Layer 3 of a small transformer language model trained on English Wikipedia (16 layers, counted from 0, width 64).
A neuron adds its activation times its output weights to the MLP's output. To switch it off is to set its activation to zero at one token and run the rest of the model.

Output weights of the MLP neurons that the questions are about. A number n stands for (n - 500) times 0.00074.
n5: 523 369 307 528 421 551 659 238 318 532 560 278 548 689 652 429 524 358 732 467 645 311 557 485 515 414 639 393 397 433 313 391 474 572 612 643 504 617 281 773 638 373 423 634 669 470 434 691 426 557 434 734 508 491 587 527 349 729 566 404 289 674 595 571
n46: 649 542 446 533 563 606 667 483 689 407 357 567 584 553 390 368 563 539 500 604 408 326 670 528 509 404 235 487 433 423 429 678 288 447 559 612 471 604 598 595 606 428 410 460 655 600 513 522 539 428 552 437 450 785 487 345 448 470 461 644 278 386 726 500
n52: 513 538 461 360 610 528 391 483 333 439 306 533 514 488 348 116 299 238 388 758 666 693 447 607 721 658 278 646 313 387 754 770 641 522 602 537 395 740 640 348 536 491 660 592 563 410 411 591 394 665 445 517 474 529 547 653 492 414 661 216 572 739 411 549
n106: 628 334 810 380 685 137 662 421 865 511 409 659 563 592 392 290 620 703 563 565 403 472 489 408 484 25 459 76 639 760 634 406 593 88 232 464 287 481 450 457 453 571 251 488 524 634 198 222 494 418 545 449 523 760 906 505 744 714 439 443 729 286 559 741
n120: 477 278 321 462 572 381 304 435 685 776 592 424 866 491 369 491 335 505 595 529 495 251 416 491 315 509 514 505 594 661 450 373 500 500 544 406 402 459 505 162 389 664 514 552 389 593 697 755 523 150 582 798 79 302 361 513 273 292 445 368 390 510 765 456
n143: 651 338 516 285 412 364 561 767 354 481 467 362 709 206 527 411 602 523 579 326 363 546 426 544 496 351 580 404 617 767 580 549 588 422 212 537 560 462 519 607 596 668 459 650 504 368 660 377 766 357 386 380 618 539 346 481 549 535 378 586 351 565 624 456
n155: 677 336 496 491 516 604 635 469 419 313 479 645 417 597 371 310 232 460 578 778 486 447 361 546 483 521 282 504 277 640 409 634 298 464 450 782 329 457 421 449 520 615 755 753 468 391 204 440 256 514 313 487 662 624 417 640 241 509 461 357 517 343 926 350
n157: 545 335 507 398 331 566 490 419 620 572 747 450 287 435 392 516 391 562 458 636 476 578 475 612 352 482 433 688 331 597 535 522 355 487 469 469 457 574 310 478 533 760 599 483 486 503 471 578 510 466 615 617 553 230 623 653 681 655 654 530 522 582 507 580
n162: 653 98 407 574 594 316 427 504 469 512 719 415 407 504 384 374 396 443 440 580 397 470 529 515 496 442 567 538 273 618 646 620 309 465 695 528 204 717 576 295 679 643 575 617 456 366 553 430 376 362 666 638 399 530 667 658 403 394 387 492 372 364 544 446
n170: 525 543 496 444 473 677 695 570 485 697 399 667 439 577 664 630 466 438 414 728 429 342 496 489 707 434 671 305 890 555 297 514 331 388 507 327 361 343 423 496 439 508 399 640 427 321 525 297 627 397 464 567 417 525 353 698 587 408 402 534 646 701 389 423
n278: 557 492 276 524 507 459 512 457 223 477 602 366 423 563 559 628 559 519 269 447 596 746 382 530 596 700 468 724 646 482 424 614 386 480 445 426 423 458 412 396 642 476 595 761 423 221 321 422 336 392 313 481 366 309 777 463 390 477 370 677 481 610 468 331
n286: 574 423 462 618 469 745 690 632 496 557 387 460 654 682 413 327 751 710 493 366 524 500 561 342 486 659 403 650 342 504 493 566 455 348 543 584 280 320 381 525 390 434 382 558 457 632 378 388 481 562 537 417 626 685 721 349 221 691 559 633 455 287 461 375
n398: 707 582 435 540 583 581 571 540 215 456 657 366 778 625 372 472 492 754 526 391 346 571 382 508 349 642 422 698 97 343 398 668 608 468 643 542 456 500 469 336 368 657 527 590 529 663 583 205 394 648 425 392 536 357 444 401 274 583 606 447 626 291 401 485
n402: 500 496 309 675 455 491 569 730 617 533 481 163 332 543 310 298 463 565 408 629 778 206 574 480 613 376 796 365 595 354 565 363 545 284 589 745 559 442 630 669 591 619 657 521 329 445 484 567 488 470 642 401 584 495 553 563 303 504 722 704 431 663 440 504
n431: 429 434 753 729 566 700 566 736 323 495 482 333 436 340 592 601 344 567 285 832 608 634 358 560 395 401 262 615 305 491 642 566 694 621 486 372 463 186 277 321 451 485 270 583 855 614 344 676 315 297 543 245 788 753 505 546 392 567 604 159 457 404 345 423
n470: 476 485 394 374 871 745 558 360 759 515 407 366 362 391 475 635 530 406 695 396 441 945 657 548 694 388 556 485 392 561 564 286 294 545 185 479 841 533 908 562 523 552 466 592 754 491 525 759 422 479 436 575 535 528 218 529 490 401 750 101 510 677 448 472

Each question names a token from some text and the token that comes next. It shows the activations a of the neurons there, in the order above. A number n stands for (n - 500) times 0.0086.

Then comes g, the gradient of the next token's log-probability with respect to the MLP's output, scaled to length 1. A neuron's effect is roughly proportional to its activation times (output weights . g). A number n stands for (n - 500) times 0.00099.

".", then " State"
a: 664 513 484 495 500 508 497 492 494 495 491 520 499 500 498 496
g: 472 629 715 537 160 682 726 370 596 574 675 680 448 315 420 625 290 614 423 379 634 458 386 467 523 593 501 653 511 702 449 448 517 437 184 532 692 508 681 354 749 512 530 325 593 461 440 591 524 582 524 452 666 447 384 516 426 560 504 414 581 548 554 368
Which neuron, switched off, raises the next token's probability most? n5

"ong", then " with"
a: 498 490 484 499 492 500 492 535 500 498 491 484 486 645 491 489
g: 263 402 508 681 409 486 809 706 559 444 594 636 581 481 263 421 558 562 433 617 701 278 427 377 350 404 513 167 485 312 555 416 543 340 355 554 457 500 301 501 563 540 609 558 367 691 637 463 739 548 511 648 622 510 434 465 379 622 495 419 478 418 584 417
Switching off which neuron hurts the next token most? n402

" Al", then "umn"
a: 500 499 657 482 480 499 506 480 483 500 500 482 600 485 500 483
g: 592 601 263 517 471 700 441 413 516 494 647 523 670 391 441 356 550 506 685 413 422 351 380 709 472 867 402 597 451 419 566 467 449 545 674 356 353 411 450 589 251 653 529 497 461 534 434 537 360 256 198 467 451 533 369 490 674 327 362 359 412 404 585 526
Switching off which neuron hurts the next token most? n398

",", then " forward"
a: 597 605 497 482 492 499 499 512 489 499 481 641 480 498 500 499
g: 468 462 519 705 540 480 596 502 470 534 390 547 597 626 147 338 314 738 545 414 525 397 559 471 604 587 434 327 406 124 583 579 402 416 470 297 644 504 543 590 503 613 617 376 586 407 384 651 797 549 498 436 551 529 481 403 481 453 688 499 392 522 579 197
Which two neurons, each switched off alone, lower its probability most, in order? n46, n286

" are", then " on"
a: 590 519 483 484 518 492 495 480 495 586 500 543 498 500 500 481
g: 571 601 301 441 682 556 719 540 584 341 446 538 463 473 517 455 662 541 421 525 557 103 529 425 591 447 704 286 462 432 528 645 416 515 483 609 225 387 345 460 650 354 539 617 563 414 547 604 424 337 538 368 659 650 605 587 412 547 300 561 774 385 381 369
Switching off which neuron hurts the next token most? n170

" and", then " was"
a: 493 522 514 977 502 482 497 488 500 482 497 483 489 481 494 481
g: 537 195 499 427 617 244 407 356 635 575 472 479 332 689 413 528 446 423 291 522 571 398 440 522 492 336 534 387 530 672 532 325 352 473 519 589 716 602 261 584 461 594 379 578 561 626 441 500 351 511 643 653 343 375 408 270 402 433 582 707 545 540 308 746
Switching off which neuron hurts the next token most? n106

"ka", then " Pav"
a: 635 490 493 500 500 499 649 735 486 481 485 593 787 540 495 499
g: 627 504 451 739 439 821 442 351 567 467 620 622 718 487 348 496 588 372 329 298 511 418 556 614 380 592 220 368 748 561 404 611 549 552 583 558 479 507 442 449 481 566 542 664 479 375 632 545 514 535 504 408 287 440 432 306 456 396 291 543 725 368 719 630
Which neuron, switched off, raises the next token's probability most? n157

" Ra", then "l"
a: 500 498 484 500 500 492 720 494 509 497 495 495 480 480 488 494
g: 642 388 551 607 543 311 582 404 783 481 586 613 439 535 369 450 641 557 549 696 312 363 501 386 603 494 626 544 603 281 496 372 267 520 476 555 663 604 485 359 621 409 440 652 469 400 416 610 605 607 560 439 704 369 697 388 340 603 473 240 275 408 601 727
Switching off which neuron hurts the next token most? n155

",", then " Cha"
a: 561 585 496 481 499 499 499 483 482 499 492 560 482 499 498 500
g: 591 674 497 847 385 596 706 431 532 537 579 374 370 713 551 417 329 316 626 578 528 278 621 405 594 399 399 395 468 539 314 440 365 369 573 218 425 678 536 469 430 426 409 535 584 291 335 534 374 341 606 381 567 435 432 406 446 468 551 210 451 384 454 501
Switching off which neuron hurts the next token most? n5

"pe", then "s"
a: 498 487 500 500 505 497 522 656 500 497 484 498 480 719 481 500
g: 486 625 514 471 674 417 274 345 309 512 360 674 657 491 425 344 421 837 613 547 504 451 478 350 639 468 528 475 828 547 405 589 554 540 360 574 680 463 531 195 566 750 657 556 400 363 519 556 395 384 523 520 430 449 367 602 435 727 587 559 630 498 528 608
Switching off which neuron hurts the next token most? n402

"at", then "rio"
a: 500 481 480 481 644 499 484 500 499 488 500 500 500 854 494 656
g: 741 509 660 367 680 502 359 618 699 423 387 157 286 553 564 528 510 421 509 687 574 380 543 510 525 434 577 718 323 487 405 476 600 700 350 448 681 505 552 401 760 548 474 567 494 359 359 523 426 823 520 597 484 507 521 477 343 375 291 545 439 445 469 597
Which neuron, switched off, raises the next token's probability most? n120

"ronic", then ","
a: 494 486 500 485 491 718 481 683 481 522 485 500 497 485 500 500
g: 234 498 416 475 770 677 523 396 584 252 594 711 501 401 615 614 761 583 393 436 688 664 346 490 521 531 676 468 414 600 842 508 569 459 389 377 462 466 601 338 410 463 515 571 469 664 452 474 440 333 348 406 722 494 531 526 429 667 390 631 470 559 636 429
Switching off which neuron hurts the next token most? n143

"29", then "1"
a: 482 488 732 534 489 500 500 491 489 487 484 481 497 487 487 496
g: 573 391 85 615 388 619 490 506 354 489 606 697 747 426 451 597 395 604 464 561 651 479 488 474 575 500 648 445 362 524 783 664 508 572 599 617 582 747 642 566 577 265 489 554 478 710 526 491 383 553 268 435 442 534 616 491 387 568 361 584 285 605 449 578
Switching off which neuron hurts the next token most? n52

"00", then " pm"
a: 610 483 482 500 492 490 499 516 500 500 490 491 513 499 500 496
g: 686 365 371 446 405 687 396 254 421 519 473 438 695 452 384 498 381 452 410 538 677 332 547 665 608 658 558 626 474 384 288 528 548 406 732 484 560 426 409 539 400 385 459 463 510 630 516 456 456 723 531 766 520 397 252 598 672 476 512 631 406 183 314 401
Switching off which neuron hurts the next token most? n5

" |", then "  "
a: 674 481 497 499 500 497 496 484 497 497 481 585 483 500 500 491
g: 422 405 293 595 445 223 349 627 244 493 563 556 568 631 559 357 409 728 508 574 454 527 610 593 653 604 461 434 300 497 426 502 639 646 529 354 280 596 424 672 486 537 599 347 580 390 675 444 566 576 297 735 589 372 721 737 438 407 377 474 422 564 546 647
Switching off which neuron hurts the next token most? n5

" Pro", then "gress"
a: 500 497 500 500 500 484 487 500 494 499 738 480 480 493 482 503
g: 584 574 325 415 522 601 439 643 410 411 617 593 652 407 356 125 611 548 704 512 734 463 545 518 443 340 556 633 424 411 371 524 459 504 397 621 440 522 433 634 519 610 582 472 380 230 405 387 481 336 284 741 374 468 314 622 383 411 373 501 454 583 281 678
Switching off which neuron hurts the next token most? n278

"po", then "lis"
a: 485 500 838 480 500 500 514 486 500 481 481 650 487 498 494 486
g: 630 556 625 725 604 546 526 511 686 286 771 519 568 416 367 435 295 389 536 490 494 608 598 598 501 564 653 536 248 496 626 445 537 762 686 621 658 506 356 412 585 379 465 317 578 455 274 372 467 436 373 595 557 316 569 518 295 342 423 272 536 452 619 624
Switching off which neuron hurts the next token most? n52

"ts", then "."
a: 492 483 499 492 500 500 487 489 498 483 499 497 526 520 759 499
g: 356 604 536 349 371 324 370 355 400 474 338 535 749 591 486 509 511 646 697 431 506 497 611 604 378 290 747 423 553 545 386 417 482 378 491 615 406 591 392 534 446 515 580 562 468 484 331 608 245 521 601 255 385 460 780 768 285 368 434 377 476 517 638 381
Which neuron, switched off, raises the next token's probability most? n431

" instead", then " decided"
a: 491 496 764 497 500 500 482 498 497 498 494 482 484 494 481 482
g: 458 517 307 393 475 410 373 448 239 632 659 577 380 609 349 472 498 839 426 486 535 518 376 632 675 258 461 492 803 704 464 344 463 504 497 506 382 450 473 363 301 520 333 705 255 194 520 547 570 451 347 480 505 501 559 403 561 524 507 509 591 412 543 520
Which neuron, switched off, raises the next token's probability most? n52

" had", then " played"
a: 490 537 485 497 606 485 496 498 490 490 500 506 490 481 500 496
g: 472 400 496 480 612 790 583 322 610 713 527 613 287 368 549 329 600 513 266 569 692 567 411 545 480 483 471 657 632 463 764 761 618 672 542 548 415 540 480 641 501 523 260 438 700 729 512 512 414 593 552 355 439 337 462 556 588 475 551 640 415 492 529 745
Which neuron, switched off, raises the next token's probability most? n120

" Sou", then "der"
a: 500 495 480 500 496 492 741 499 480 495 496 483 492 499 500 490
g: 110 727 346 656 414 266 233 731 423 487 438 457 578 243 513 456 555 502 357 614 575 520 540 531 334 518 466 409 652 663 436 422 504 272 504 461 405 545 572 491 694 432 495 465 541 572 609 344 649 415 611 477 348 503 398 572 298 643 486 611 473 672 443 412
Which neuron, switched off, raises the next token's probability most? n155

".", then "5"
a: 501 600 499 497 500 613 500 494 500 488 500 543 496 500 500 496
g: 469 751 434 648 446 415 453 468 542 465 729 571 319 481 516 636 464 557 589 540 370 371 311 211 512 616 349 479 559 442 347 518 413 525 536 527 684 531 687 349 414 568 209 408 380 454 269 440 416 708 646 583 637 603 436 497 592 481 309 406 763 724 445 492
Which neuron, switched off, raises the next token's probability most? n143

"val", then "iers"
a: 490 690 500 500 484 499 531 488 481 641 482 493 482 595 488 489
g: 508 516 365 421 368 548 501 535 452 553 764 285 580 470 430 340 533 556 470 605 716 465 308 704 439 572 342 453 296 605 635 687 310 351 591 580 563 424 439 677 596 363 719 459 486 413 343 696 457 561 367 746 587 362 465 391 464 425 571 317 579 249 657 448
Which neuron, switched off, raises the next token's probability most? n170